Layer 6 of a small transformer language model trained on English Wikipedia (16 layers, counted from 0, width 64).
A neuron's activation on a vector x is SiLU(gate . x) times (in . x), where the dot is the dot product.

Input weights of the MLP neurons that the questions are about. A number n stands for (n - 128) times 0.0044.
n50 gate: 175, 141, 76, 114, 99, 111, 175, 178, 32, 158, 124, 119, 96, 126, 126, 153, 136, 136, 143, 81, 144, 121, 170, 201, 120, 113, 122, 67, 70, 7, 83, 190, 129, 181, 106, 86, 150, 146, 165, 118, 102, 27, 141, 146, 128, 127, 103, 103, 167, 123, 198, 176, 179, 120, 94, 145, 111, 112, 64, 140, 109, 195, 90, 132
n54 gate: 87, 132, 159, 117, 120, 131, 129, 103, 139, 144, 92, 203, 141, 148, 96, 109, 126, 122, 120, 140, 100, 133, 83, 188, 173, 133, 116, 110, 151, 52, 151, 105, 100, 99, 88, 147, 128, 94, 134, 97, 110, 126, 135, 64, 177, 139, 122, 172, 75, 133, 23, 168, 98, 183, 107, 37, 172, 94, 111, 128, 159, 54, 165, 76
n61 gate: 131, 96, 115, 172, 73, 170, 81, 164, 144, 123, 79, 174, 156, 90, 98, 125, 219, 110, 219, 156, 136, 153, 125, 122, 114, 134, 101, 176, 66, 54, 127, 151, 132, 61, 113, 101, 152, 51, 122, 121, 118, 156, 68, 109, 109, 151, 172, 192, 108, 190, 134, 133, 147, 108, 91, 108, 112, 118, 100, 178, 77, 134, 155, 100
n62 gate: 117, 129, 128, 106, 78, 39, 81, 67, 101, 173, 116, 176, 155, 104, 150, 145, 77, 74, 101, 145, 76, 112, 137, 152, 151, 177, 149, 165, 112, 74, 94, 104, 182, 148, 140, 177, 118, 130, 135, 108, 156, 149, 201, 115, 89, 219, 153, 167, 136, 118, 116, 171, 141, 127, 169, 131, 145, 146, 124, 108, 127, 125, 142, 92
n71 gate: 71, 130, 139, 85, 124, 204, 113, 143, 131, 167, 130, 91, 127, 188, 80, 100, 151, 112, 107, 74, 109, 109, 134, 128, 169, 170, 131, 125, 192, 196, 142, 170, 165, 103, 99, 145, 154, 88, 146, 118, 186, 181, 113, 130, 231, 163, 173, 169, 120, 122, 139, 196, 135, 108, 132, 176, 144, 179, 117, 183, 114, 157, 154, 93
n78 gate: 115, 137, 142, 118, 150, 129, 138, 82, 111, 174, 103, 112, 77, 123, 100, 151, 126, 121, 149, 115, 80, 100, 163, 156, 124, 134, 130, 163, 144, 109, 146, 132, 61, 136, 111, 186, 88, 138, 152, 108, 111, 150, 126, 142, 137, 122, 130, 124, 133, 156, 149, 137, 156, 144, 178, 149, 108, 82, 109, 158, 109, 87, 126, 94
n93 gate: 110, 99, 162, 101, 159, 109, 136, 96, 206, 163, 147, 160, 146, 129, 132, 90, 131, 148, 107, 154, 110, 135, 179, 120, 141, 123, 106, 137, 109, 121, 168, 138, 124, 123, 115, 203, 136, 134, 85, 125, 88, 173, 100, 142, 126, 125, 168, 179, 113, 49, 66, 132, 135, 112, 107, 154, 107, 215, 136, 83, 131, 73, 138, 130
n97 gate: 74, 108, 106, 103, 99, 162, 140, 162, 63, 172, 159, 118, 101, 72, 127, 100, 132, 169, 157, 139, 94, 124, 109, 144, 125, 58, 93, 116, 140, 139, 109, 59, 149, 168, 134, 101, 106, 131, 117, 109, 137, 189, 167, 129, 89, 203, 150, 129, 199, 119, 148, 138, 68, 207, 95, 107, 181, 124, 145, 98, 119, 136, 67, 152
n118 gate: 166, 171, 102, 142, 116, 48, 147, 178, 104, 128, 132, 99, 78, 58, 112, 111, 100, 133, 131, 112, 145, 165, 97, 88, 108, 155, 133, 90, 121, 135, 92, 109, 69, 116, 123, 106, 178, 156, 158, 128, 115, 116, 156, 88, 135, 137, 118, 150, 197, 108, 181, 142, 67, 141, 137, 136, 155, 111, 111, 110, 99, 188, 118, 111
n163 gate: 118, 142, 162, 116, 101, 97, 124, 136, 146, 155, 160, 91, 119, 165, 147, 45, 159, 88, 108, 119, 141, 109, 114, 93, 133, 131, 99, 150, 165, 78, 91, 152, 79, 100, 91, 151, 121, 128, 180, 95, 183, 51, 111, 139, 201, 161, 60, 207, 65, 121, 154, 166, 142, 138, 147, 82, 160, 89, 134, 126, 129, 175, 94, 88
n194 gate: 78, 143, 170, 53, 96, 145, 122, 87, 147, 72, 92, 121, 106, 191, 115, 155, 128, 121, 203, 102, 141, 184, 71, 193, 221, 150, 84, 122, 179, 117, 139, 64, 177, 102, 113, 162, 151, 113, 104, 218, 154, 133, 85, 161, 134, 107, 132, 122, 151, 78, 112, 184, 147, 155, 145, 82, 114, 114, 195, 117, 27, 135, 68, 111
n208 gate: 163, 116, 113, 156, 51, 122, 141, 96, 126, 168, 136, 156, 51, 128, 162, 130, 115, 101, 123, 188, 97, 183, 189, 153, 186, 93, 135, 209, 77, 112, 111, 136, 55, 156, 162, 180, 163, 71, 164, 140, 115, 170, 128, 213, 113, 188, 112, 122, 106, 130, 80, 110, 63, 140, 151, 98, 107, 136, 114, 179, 177, 107, 182, 204
n220 gate: 114, 83, 117, 139, 135, 139, 145, 124, 106, 75, 139, 172, 117, 109, 105, 112, 83, 128, 246, 129, 96, 140, 134, 166, 144, 171, 91, 134, 86, 125, 96, 208, 149, 117, 141, 86, 73, 161, 120, 67, 185, 237, 100, 145, 85, 155, 119, 127, 111, 163, 103, 164, 137, 103, 71, 50, 151, 121, 114, 134, 143, 45, 134, 85
n246 gate: 114, 137, 133, 101, 127, 127, 185, 114, 102, 155, 139, 166, 174, 186, 113, 123, 166, 60, 139, 123, 108, 112, 141, 148, 97, 120, 118, 94, 163, 129, 102, 150, 105, 176, 153, 203, 69, 129, 203, 173, 112, 169, 130, 137, 146, 148, 134, 214, 183, 102, 177, 98, 143, 115, 156, 162, 139, 119, 110, 121, 94, 122, 91, 107
n253 gate: 105, 140, 172, 112, 128, 150, 145, 142, 91, 123, 140, 140, 144, 77, 125, 181, 180, 143, 111, 121, 126, 186, 130, 99, 120, 83, 129, 93, 133, 126, 106, 90, 150, 88, 122, 163, 164, 139, 132, 161, 102, 153, 71, 168, 115, 114, 132, 146, 109, 122, 131, 102, 123, 150, 140, 137, 142, 147, 87, 123, 123, 107, 117, 97
n258 gate: 130, 161, 118, 159, 141, 146, 137, 161, 95, 119, 122, 143, 57, 124, 198, 136, 164, 168, 90, 93, 85, 123, 148, 105, 103, 79, 111, 128, 94, 103, 113, 159, 185, 144, 89, 132, 101, 127, 124, 108, 181, 169, 99, 119, 118, 113, 51, 115, 151, 129, 135, 116, 114, 101, 138, 142, 123, 154, 134, 100, 148, 140, 84, 117
n271 gate: 123, 93, 104, 109, 208, 118, 99, 120, 141, 175, 105, 131, 71, 112, 123, 81, 92, 128, 123, 116, 104, 100, 82, 121, 80, 134, 119, 87, 99, 88, 133, 114, 171, 109, 163, 162, 124, 135, 134, 118, 131, 203, 85, 139, 133, 99, 134, 110, 131, 154, 123, 139, 83, 166, 107, 168, 117, 196, 79, 122, 140, 142, 120, 70
n50 in: 150, 181, 153, 134, 115, 113, 109, 186, 56, 83, 90, 143, 150, 109, 139, 123, 98, 134, 118, 95, 169, 30, 139, 98, 128, 146, 135, 155, 118, 113, 124, 132, 156, 121, 141, 92, 108, 177, 127, 130, 200, 206, 148, 123, 173, 125, 130, 193, 183, 135, 195, 96, 97, 188, 151, 112, 162, 129, 155, 152, 73, 131, 162, 130
n54 in: 81, 110, 118, 142, 108, 124, 160, 99, 107, 175, 69, 161, 134, 111, 116, 153, 95, 109, 131, 135, 99, 99, 129, 172, 119, 130, 135, 154, 109, 124, 122, 132, 90, 99, 110, 149, 128, 99, 140, 214, 181, 155, 106, 128, 127, 137, 98, 39, 90, 103, 100, 125, 137, 165, 139, 75, 134, 160, 88, 185, 172, 89, 126, 96
n61 in: 110, 131, 225, 140, 185, 91, 124, 127, 109, 94, 134, 81, 118, 158, 107, 139, 114, 157, 89, 145, 188, 182, 167, 65, 229, 120, 135, 85, 120, 120, 163, 115, 176, 112, 131, 141, 125, 105, 148, 169, 185, 166, 169, 113, 125, 109, 89, 75, 116, 184, 164, 160, 138, 160, 81, 111, 148, 133, 165, 87, 93, 135, 168, 144
n62 in: 98, 51, 187, 163, 167, 118, 127, 69, 130, 139, 124, 141, 166, 151, 155, 106, 128, 102, 83, 102, 154, 108, 165, 167, 147, 144, 145, 128, 90, 136, 172, 109, 187, 155, 92, 144, 149, 105, 184, 99, 158, 87, 134, 128, 97, 156, 154, 121, 126, 157, 146, 103, 22, 144, 130, 120, 115, 124, 107, 93, 116, 119, 113, 120
n71 in: 106, 155, 146, 103, 100, 122, 110, 48, 113, 138, 181, 212, 100, 157, 111, 119, 130, 126, 144, 160, 171, 123, 187, 160, 87, 149, 159, 131, 67, 112, 146, 126, 185, 135, 110, 72, 144, 92, 97, 140, 75, 160, 151, 108, 128, 127, 162, 190, 153, 69, 177, 101, 114, 134, 145, 141, 80, 71, 207, 125, 145, 94, 128, 122
n78 in: 120, 111, 176, 99, 106, 132, 109, 69, 128, 133, 146, 142, 117, 129, 131, 138, 109, 106, 140, 139, 84, 109, 110, 91, 120, 125, 110, 137, 84, 138, 134, 110, 155, 132, 99, 162, 138, 109, 117, 138, 146, 148, 141, 111, 148, 173, 113, 124, 128, 187, 154, 179, 112, 125, 128, 157, 117, 122, 119, 138, 112, 109, 151, 96
n93 in: 128, 101, 166, 153, 105, 144, 125, 132, 191, 159, 136, 139, 138, 111, 132, 131, 111, 170, 105, 169, 170, 139, 120, 134, 90, 131, 161, 135, 95, 111, 115, 119, 114, 74, 142, 155, 153, 132, 120, 116, 141, 114, 106, 170, 79, 119, 178, 159, 68, 152, 67, 124, 173, 130, 131, 109, 104, 149, 130, 109, 160, 193, 152, 112
n97 in: 160, 103, 133, 92, 188, 134, 151, 101, 67, 135, 132, 139, 137, 142, 135, 110, 97, 145, 142, 104, 114, 144, 53, 80, 135, 137, 122, 162, 162, 164, 128, 127, 98, 87, 149, 137, 106, 75, 77, 165, 209, 107, 120, 111, 174, 170, 132, 143, 187, 124, 157, 113, 88, 118, 157, 161, 97, 135, 133, 87, 144, 76, 121, 131
n118 in: 162, 113, 92, 173, 96, 121, 121, 129, 125, 170, 142, 122, 112, 134, 142, 172, 159, 124, 134, 129, 72, 116, 128, 135, 103, 93, 111, 136, 146, 139, 148, 111, 103, 128, 114, 92, 120, 96, 160, 121, 115, 113, 162, 111, 124, 141, 115, 102, 185, 41, 109, 83, 98, 174, 164, 158, 168, 118, 159, 142, 125, 127, 103, 150
n163 in: 145, 170, 164, 205, 110, 140, 152, 148, 128, 99, 159, 104, 123, 104, 126, 188, 98, 148, 141, 123, 107, 144, 95, 135, 122, 146, 87, 116, 131, 194, 204, 124, 125, 141, 169, 135, 149, 160, 123, 145, 129, 148, 202, 66, 111, 101, 167, 146, 171, 155, 139, 99, 92, 127, 122, 143, 102, 201, 132, 83, 126, 116, 129, 150
n194 in: 90, 173, 94, 182, 74, 171, 56, 140, 206, 101, 120, 128, 125, 75, 178, 102, 118, 179, 89, 44, 135, 98, 117, 110, 139, 210, 86, 186, 150, 145, 120, 113, 113, 156, 132, 79, 63, 104, 141, 72, 135, 70, 101, 108, 114, 155, 87, 34, 114, 97, 79, 115, 165, 169, 95, 115, 127, 112, 170, 154, 119, 121, 132, 144
n208 in: 36, 83, 133, 100, 78, 141, 173, 129, 125, 139, 154, 88, 61, 101, 200, 148, 125, 169, 107, 169, 82, 126, 174, 138, 125, 135, 100, 182, 147, 44, 125, 162, 159, 114, 106, 81, 136, 100, 118, 96, 148, 166, 175, 127, 110, 68, 118, 101, 90, 115, 113, 141, 60, 153, 132, 124, 127, 165, 163, 157, 135, 81, 115, 123
n220 in: 182, 116, 143, 173, 149, 101, 134, 133, 78, 88, 131, 165, 73, 114, 168, 51, 123, 158, 154, 182, 135, 156, 82, 137, 113, 183, 85, 90, 107, 156, 102, 128, 102, 119, 138, 127, 171, 151, 142, 143, 123, 202, 146, 126, 104, 102, 121, 87, 164, 151, 173, 150, 143, 171, 189, 96, 119, 172, 95, 114, 124, 68, 105, 97
n246 in: 121, 78, 117, 115, 130, 115, 139, 179, 107, 125, 64, 125, 206, 138, 108, 128, 181, 109, 136, 167, 112, 38, 122, 116, 170, 112, 74, 96, 138, 92, 125, 102, 144, 49, 131, 126, 138, 86, 106, 90, 159, 115, 145, 122, 105, 151, 154, 134, 118, 153, 148, 130, 132, 192, 125, 121, 130, 87, 114, 124, 177, 155, 124, 145
n253 in: 102, 148, 178, 82, 155, 102, 130, 127, 117, 128, 141, 136, 133, 127, 150, 127, 138, 148, 140, 135, 153, 125, 88, 127, 166, 126, 170, 137, 148, 147, 124, 133, 150, 128, 124, 148, 70, 141, 151, 147, 141, 143, 79, 129, 111, 124, 118, 142, 160, 121, 113, 100, 142, 82, 122, 117, 175, 71, 149, 130, 158, 94, 164, 124
n258 in: 158, 144, 138, 109, 151, 131, 118, 141, 142, 125, 142, 145, 130, 129, 170, 159, 150, 130, 137, 104, 125, 141, 164, 103, 66, 105, 119, 121, 78, 82, 153, 113, 159, 135, 63, 114, 130, 73, 118, 169, 100, 159, 113, 109, 155, 148, 132, 87, 139, 112, 89, 110, 137, 97, 112, 106, 100, 164, 154, 163, 170, 127, 116, 130
n271 in: 138, 126, 127, 93, 207, 94, 86, 102, 143, 141, 115, 167, 107, 137, 113, 149, 92, 117, 164, 116, 130, 140, 133, 84, 123, 176, 123, 107, 121, 113, 196, 107, 136, 102, 141, 128, 115, 140, 138, 137, 111, 151, 137, 143, 108, 140, 153, 84, 112, 112, 151, 125, 176, 159, 112, 140, 143, 169, 154, 111, 121, 78, 142, 102

Each question shows a token from some text and the vector x that enters the MLP there. A number n stands for (n - 128) times 0.034.

"ur": 118, 126, 166, 144, 158, 165, 105, 103, 111, 191, 127, 156, 132, 154, 120, 146, 96, 174, 142, 180, 172, 97, 77, 106, 66, 93, 157, 88, 116, 202, 134, 149, 55, 106, 103, 114, 74, 180, 82, 126, 149, 113, 140, 138, 163, 95, 99, 79, 176, 169, 171, 179, 124, 156, 159, 130, 101, 140, 145, 114, 129, 150, 100, 114
Which neuron lights up most? n97

"1": 153, 132, 149, 90, 97, 94, 85, 75, 78, 133, 140, 156, 147, 116, 122, 154, 158, 148, 140, 186, 160, 97, 186, 104, 132, 90, 167, 131, 147, 192, 155, 177, 127, 67, 159, 136, 106, 121, 125, 136, 112, 112, 199, 99, 141, 86, 149, 77, 111, 149, 131, 156, 103, 92, 114, 143, 117, 149, 121, 180, 200, 123, 137, 146
Which two neurons fire most, strongest first? n208, n194

"ent": 92, 142, 141, 125, 120, 95, 84, 51, 125, 145, 120, 171, 140, 83, 71, 149, 78, 130, 172, 189, 174, 130, 136, 127, 54, 137, 124, 105, 121, 165, 106, 134, 113, 139, 131, 116, 114, 149, 159, 42, 137, 129, 183, 123, 162, 102, 153, 79, 136, 103, 146, 95, 129, 148, 92, 145, 123, 167, 70, 168, 101, 159, 103, 201
Which neuron lights up most? n271

"es": 121, 145, 154, 100, 106, 161, 37, 151, 129, 122, 163, 158, 115, 79, 127, 218, 127, 144, 128, 173, 153, 112, 146, 103, 122, 145, 89, 110, 173, 137, 110, 185, 139, 96, 124, 131, 112, 139, 149, 136, 67, 116, 169, 121, 150, 99, 123, 116, 171, 188, 183, 107, 101, 103, 124, 113, 115, 156, 119, 135, 104, 165, 90, 148
Which neuron lights up most? n50

".": 96, 156, 148, 63, 65, 119, 104, 119, 123, 62, 101, 161, 119, 87, 100, 134, 141, 108, 157, 134, 142, 77, 101, 115, 96, 138, 121, 64, 169, 186, 121, 157, 162, 103, 168, 84, 124, 118, 140, 95, 108, 92, 162, 172, 118, 97, 126, 99, 123, 156, 89, 112, 85, 135, 87, 110, 126, 128, 133, 173, 148, 110, 93, 123
Which neuron lights up most? n194

"ad": 117, 154, 98, 104, 92, 118, 89, 117, 168, 192, 146, 176, 162, 113, 114, 200, 136, 100, 202, 164, 221, 91, 84, 112, 54, 173, 129, 119, 91, 158, 148, 144, 137, 126, 153, 98, 71, 174, 131, 70, 119, 126, 153, 119, 137, 130, 142, 92, 118, 143, 141, 115, 110, 120, 131, 92, 94, 137, 130, 115, 136, 116, 82, 184
Which neuron fires most, and how strongly? n208, at about 0.31

",": 113, 159, 126, 51, 84, 132, 63, 111, 122, 136, 106, 167, 144, 67, 89, 146, 139, 160, 109, 130, 140, 89, 132, 96, 142, 133, 138, 57, 161, 142, 147, 163, 144, 66, 169, 137, 144, 105, 137, 117, 115, 83, 126, 105, 137, 95, 148, 115, 121, 114, 116, 105, 121, 116, 107, 131, 90, 127, 149, 168, 113, 108, 91, 159
Which three neurons fire most, strongest first? n194, n71, n220

"pen": 188, 131, 181, 99, 99, 157, 82, 125, 128, 123, 93, 176, 123, 100, 102, 91, 82, 139, 150, 175, 156, 103, 66, 108, 84, 70, 133, 101, 149, 183, 100, 102, 130, 106, 119, 143, 113, 158, 98, 81, 109, 116, 187, 138, 196, 82, 125, 119, 121, 121, 158, 111, 82, 132, 175, 118, 149, 181, 124, 114, 105, 137, 103, 141
Which neuron fires most, and how strongly? n97, at about 1.3

" and": 78, 166, 134, 97, 146, 139, 68, 51, 108, 123, 120, 204, 142, 58, 133, 151, 144, 111, 129, 178, 176, 133, 122, 79, 130, 161, 126, 74, 178, 143, 127, 153, 147, 75, 150, 151, 140, 97, 134, 120, 107, 97, 127, 157, 157, 106, 137, 137, 132, 96, 73, 89, 105, 133, 114, 142, 104, 143, 136, 163, 116, 110, 95, 150
Which neuron lights up most? n253

" the": 153, 131, 125, 146, 74, 131, 65, 114, 105, 165, 115, 192, 154, 97, 112, 113, 138, 106, 128, 168, 170, 124, 159, 89, 98, 112, 130, 74, 173, 129, 124, 112, 167, 98, 180, 121, 109, 109, 128, 125, 135, 84, 150, 155, 156, 104, 135, 101, 117, 125, 102, 108, 73, 124, 165, 112, 117, 178, 123, 171, 145, 81, 70, 185
Which neuron lights up most? n208

" d": 156, 65, 157, 99, 69, 138, 101, 59, 142, 137, 132, 156, 153, 79, 151, 130, 89, 123, 156, 159, 156, 82, 140, 103, 113, 127, 148, 87, 166, 166, 112, 168, 144, 110, 136, 125, 107, 79, 166, 96, 156, 117, 149, 143, 130, 81, 126, 106, 145, 101, 176, 161, 92, 122, 92, 58, 90, 102, 151, 137, 130, 82, 101, 198
Which two neurons fire most, strongest first? n208, n220

"orm": 143, 194, 146, 118, 138, 113, 64, 143, 132, 127, 112, 170, 150, 109, 124, 120, 161, 166, 183, 191, 165, 107, 207, 94, 80, 88, 145, 82, 206, 131, 134, 138, 122, 91, 138, 110, 112, 115, 79, 81, 133, 108, 138, 110, 165, 91, 138, 97, 114, 140, 167, 115, 108, 99, 118, 150, 134, 135, 117, 161, 83, 106, 98, 183
Which three neurons fire most, strongest first? n54, n61, n62

"ar": 108, 212, 75, 139, 120, 157, 96, 117, 157, 186, 123, 147, 155, 137, 179, 161, 133, 147, 154, 199, 155, 126, 110, 79, 60, 92, 70, 108, 170, 152, 163, 169, 96, 103, 107, 165, 63, 138, 147, 132, 141, 87, 160, 162, 153, 111, 119, 97, 130, 178, 162, 157, 131, 100, 134, 126, 116, 152, 115, 143, 156, 171, 111, 168
Which three neurons fire most, strongest first? n163, n62, n258

" app": 152, 117, 144, 80, 116, 124, 135, 62, 132, 132, 111, 167, 113, 68, 100, 135, 159, 133, 140, 138, 209, 154, 105, 122, 115, 123, 150, 129, 155, 166, 158, 138, 176, 141, 80, 169, 134, 119, 126, 63, 118, 95, 145, 120, 216, 96, 106, 73, 133, 72, 158, 133, 67, 132, 126, 122, 147, 122, 109, 169, 91, 97, 83, 125
Which two neurons fire most, strongest first? n71, n118

"ri": 113, 143, 169, 97, 136, 125, 109, 187, 152, 151, 98, 176, 124, 101, 133, 107, 134, 145, 92, 144, 202, 72, 179, 89, 92, 138, 93, 106, 143, 153, 117, 204, 113, 122, 115, 120, 142, 79, 64, 60, 151, 101, 131, 146, 121, 122, 101, 113, 158, 145, 174, 157, 87, 97, 177, 118, 113, 178, 126, 198, 115, 115, 85, 136
Which neuron fires most, and how strongly? n50, at about 1.1

"ort": 105, 141, 151, 94, 109, 131, 94, 83, 144, 96, 71, 196, 112, 145, 113, 185, 107, 90, 149, 177, 178, 111, 180, 147, 85, 109, 114, 120, 173, 156, 134, 105, 94, 130, 143, 101, 124, 129, 134, 89, 139, 72, 179, 111, 187, 123, 166, 59, 130, 164, 158, 143, 88, 156, 171, 111, 96, 126, 92, 126, 119, 112, 130, 180
Which neuron fires most, and how strongly? n78, at about 0.72

"y": 109, 148, 102, 107, 146, 138, 71, 156, 145, 111, 165, 174, 140, 110, 191, 117, 151, 149, 174, 190, 195, 116, 164, 136, 135, 121, 78, 96, 165, 159, 140, 174, 195, 160, 133, 168, 127, 151, 86, 126, 132, 88, 157, 92, 118, 113, 145, 117, 114, 165, 148, 100, 101, 105, 123, 119, 141, 133, 173, 178, 109, 141, 62, 174
Which neuron lights up most? n54

"x": 126, 117, 117, 125, 110, 73, 58, 79, 149, 163, 53, 137, 141, 73, 157, 187, 99, 163, 147, 184, 160, 93, 138, 141, 148, 124, 141, 124, 125, 153, 123, 165, 75, 120, 100, 153, 168, 135, 116, 92, 121, 124, 156, 143, 114, 79, 114, 90, 143, 91, 148, 120, 71, 107, 109, 124, 160, 103, 112, 98, 123, 121, 60, 169
Which three neurons fire most, strongest first? n118, n208, n62

"ach": 135, 189, 90, 111, 138, 246, 74, 91, 176, 168, 150, 189, 141, 135, 157, 157, 104, 121, 176, 171, 170, 99, 96, 139, 92, 99, 101, 106, 176, 137, 142, 130, 125, 135, 191, 151, 104, 111, 144, 124, 152, 78, 139, 142, 178, 103, 125, 77, 133, 192, 147, 135, 119, 129, 164, 128, 97, 135, 116, 137, 114, 97, 110, 134
Which three neurons fire most, strongest first? n194, n78, n271

"ud": 72, 198, 139, 114, 65, 82, 121, 86, 152, 157, 82, 180, 91, 120, 198, 176, 174, 163, 119, 191, 168, 113, 120, 106, 118, 160, 145, 88, 104, 152, 91, 162, 101, 114, 147, 131, 141, 170, 85, 124, 129, 107, 118, 157, 160, 89, 90, 54, 131, 139, 129, 114, 121, 108, 100, 106, 147, 82, 134, 131, 96, 129, 107, 174
Which neuron fires most, and how strongly? n194, at about 1.2

" Al": 116, 118, 115, 134, 142, 126, 114, 121, 173, 157, 115, 160, 180, 54, 115, 158, 129, 124, 99, 183, 148, 88, 158, 67, 128, 106, 149, 120, 148, 184, 123, 185, 118, 151, 131, 110, 114, 119, 94, 141, 127, 81, 161, 173, 170, 69, 97, 111, 139, 175, 108, 130, 110, 74, 124, 120, 149, 141, 147, 178, 96, 92, 101, 132
Which neuron lights up most? n220

" but": 108, 139, 165, 94, 131, 121, 87, 70, 111, 106, 124, 200, 144, 29, 97, 146, 125, 89, 95, 168, 156, 95, 60, 90, 96, 184, 120, 90, 164, 156, 113, 163, 143, 118, 161, 116, 118, 126, 115, 106, 84, 93, 146, 157, 149, 112, 139, 129, 130, 96, 110, 149, 104, 145, 106, 128, 76, 107, 165, 161, 115, 99, 86, 135
Which neuron lights up most? n194

" in": 122, 123, 125, 132, 97, 148, 86, 112, 90, 110, 144, 185, 112, 120, 131, 171, 77, 120, 111, 140, 206, 108, 167, 117, 102, 81, 144, 102, 148, 144, 132, 142, 150, 54, 123, 120, 97, 109, 134, 98, 90, 94, 163, 87, 187, 94, 143, 93, 137, 109, 81, 128, 86, 111, 106, 113, 131, 152, 98, 161, 78, 53, 90, 137
Which neuron lights up most? n54

"ag": 113, 164, 163, 109, 115, 156, 96, 106, 193, 188, 161, 162, 151, 105, 187, 177, 158, 106, 181, 178, 182, 126, 142, 128, 99, 153, 60, 121, 152, 147, 119, 114, 125, 142, 162, 156, 125, 166, 131, 129, 129, 75, 153, 154, 133, 119, 117, 102, 191, 156, 158, 127, 69, 86, 94, 129, 111, 136, 121, 199, 117, 163, 83, 140
Which neuron lights up most? n194

"ike": 122, 176, 189, 99, 116, 89, 48, 110, 104, 134, 126, 212, 80, 107, 111, 177, 142, 118, 127, 165, 133, 109, 144, 97, 73, 109, 137, 74, 147, 166, 116, 160, 172, 107, 162, 144, 112, 128, 128, 120, 151, 91, 133, 97, 167, 107, 138, 117, 154, 154, 115, 112, 119, 121, 140, 121, 136, 144, 109, 161, 74, 147, 120, 144
Which neuron lights up most? n253

"g": 134, 192, 143, 82, 100, 143, 75, 115, 185, 200, 168, 152, 124, 126, 144, 135, 159, 140, 157, 214, 180, 96, 162, 151, 112, 167, 110, 134, 151, 185, 146, 141, 146, 94, 129, 139, 85, 117, 112, 126, 190, 116, 163, 182, 148, 104, 88, 120, 133, 161, 145, 117, 136, 100, 133, 121, 135, 86, 107, 175, 130, 129, 98, 124
Which neuron fires most, and how strongly? n71, at about 1.7

"e": 125, 150, 128, 82, 92, 143, 67, 149, 142, 111, 123, 182, 138, 86, 137, 145, 168, 119, 103, 130, 182, 126, 195, 62, 78, 100, 112, 106, 162, 154, 91, 185, 157, 127, 129, 147, 81, 82, 123, 170, 117, 101, 156, 161, 135, 94, 139, 119, 158, 180, 183, 105, 121, 70, 137, 143, 141, 145, 130, 164, 99, 149, 109, 153
Which two neurons fire most, strongest first? n258, n50

"ing": 155, 148, 137, 112, 90, 81, 105, 127, 88, 176, 183, 164, 96, 59, 149, 159, 152, 168, 136, 199, 165, 93, 109, 104, 91, 100, 123, 88, 174, 152, 111, 139, 189, 127, 80, 144, 137, 123, 139, 117, 120, 102, 172, 114, 151, 101, 100, 116, 135, 162, 112, 97, 88, 123, 155, 123, 71, 156, 131, 152, 82, 157, 86, 110
Which three neurons fire most, strongest first? n118, n258, n50

"ail": 125, 164, 146, 94, 151, 128, 95, 118, 151, 127, 117, 182, 108, 114, 130, 144, 95, 187, 144, 172, 184, 72, 127, 132, 86, 122, 175, 122, 179, 153, 106, 111, 152, 149, 113, 111, 80, 132, 108, 30, 156, 134, 176, 110, 207, 106, 134, 89, 185, 131, 174, 139, 128, 142, 133, 106, 96, 158, 115, 163, 117, 100, 88, 132
Which three neurons fire most, strongest first? n97, n71, n271

" Pro": 139, 82, 105, 140, 76, 112, 117, 88, 169, 133, 103, 165, 166, 101, 148, 124, 164, 159, 143, 133, 196, 88, 160, 100, 147, 59, 124, 102, 151, 167, 115, 203, 102, 121, 99, 109, 128, 163, 109, 87, 124, 88, 181, 91, 177, 108, 144, 88, 116, 102, 120, 134, 89, 108, 116, 86, 171, 161, 156, 136, 85, 107, 101, 105
Which neuron fires most, and how strongly? n253, at about 0.26

"er": 117, 159, 145, 105, 130, 148, 78, 71, 128, 151, 116, 191, 147, 114, 137, 114, 139, 126, 200, 173, 157, 107, 111, 163, 121, 71, 131, 82, 130, 116, 96, 186, 164, 123, 133, 135, 108, 101, 158, 156, 122, 107, 179, 125, 135, 84, 118, 72, 121, 181, 130, 53, 163, 99, 121, 125, 168, 143, 158, 146, 113, 143, 98, 184
Which neuron lights up most? n61

" s": 198, 91, 130, 107, 75, 127, 94, 131, 146, 171, 133, 166, 115, 103, 104, 162, 84, 118, 104, 200, 146, 98, 123, 146, 96, 118, 119, 118, 185, 177, 152, 166, 151, 83, 146, 121, 95, 104, 154, 109, 82, 99, 149, 143, 137, 84, 107, 85, 152, 114, 128, 142, 112, 139, 145, 110, 77, 95, 131, 138, 92, 63, 56, 137
Which neuron lights up most? n61

"a": 109, 147, 165, 101, 148, 107, 69, 74, 144, 126, 117, 178, 148, 60, 112, 102, 114, 91, 104, 169, 176, 142, 105, 128, 87, 123, 123, 96, 139, 140, 113, 164, 108, 138, 115, 100, 125, 120, 172, 119, 148, 71, 158, 115, 99, 93, 110, 12, 162, 159, 122, 95, 123, 115, 148, 139, 117, 144, 143, 69, 146, 143, 77, 97
Which neuron lights up most? n271

" count": 160, 157, 183, 123, 85, 156, 95, 84, 143, 132, 143, 143, 176, 100, 110, 151, 114, 162, 180, 147, 160, 108, 83, 115, 115, 96, 85, 92, 188, 149, 145, 162, 143, 108, 123, 134, 69, 146, 151, 40, 143, 104, 170, 122, 192, 101, 134, 88, 140, 101, 180, 133, 117, 154, 114, 166, 150, 162, 157, 198, 91, 85, 113, 149
Which neuron lights up most? n194

"ge": 129, 177, 131, 129, 107, 150, 34, 124, 160, 146, 162, 142, 105, 90, 137, 152, 202, 149, 114, 144, 140, 94, 204, 117, 135, 95, 150, 104, 187, 145, 129, 163, 85, 142, 117, 160, 87, 142, 125, 114, 191, 94, 124, 147, 149, 86, 125, 98, 118, 183, 166, 140, 76, 126, 129, 129, 108, 118, 109, 162, 81, 141, 120, 102
Which neuron lights up most? n78

" T": 182, 93, 134, 102, 98, 87, 117, 84, 217, 168, 115, 153, 140, 89, 144, 131, 85, 149, 138, 212, 174, 96, 122, 120, 105, 151, 121, 99, 155, 160, 120, 120, 135, 103, 143, 131, 103, 98, 134, 85, 141, 109, 197, 109, 94, 96, 120, 118, 122, 126, 104, 116, 90, 114, 121, 146, 127, 160, 134, 166, 94, 94, 84, 140
Which three neurons fire most, strongest first? n93, n62, n271

"ain": 124, 189, 151, 77, 123, 113, 91, 102, 143, 153, 100, 192, 92, 149, 148, 168, 115, 162, 159, 160, 164, 101, 99, 98, 113, 105, 88, 92, 164, 171, 117, 166, 142, 133, 125, 164, 90, 144, 108, 143, 129, 111, 129, 101, 192, 107, 166, 74, 126, 117, 176, 150, 105, 162, 170, 145, 128, 163, 67, 161, 85, 145, 107, 176
Which neuron lights up most? n271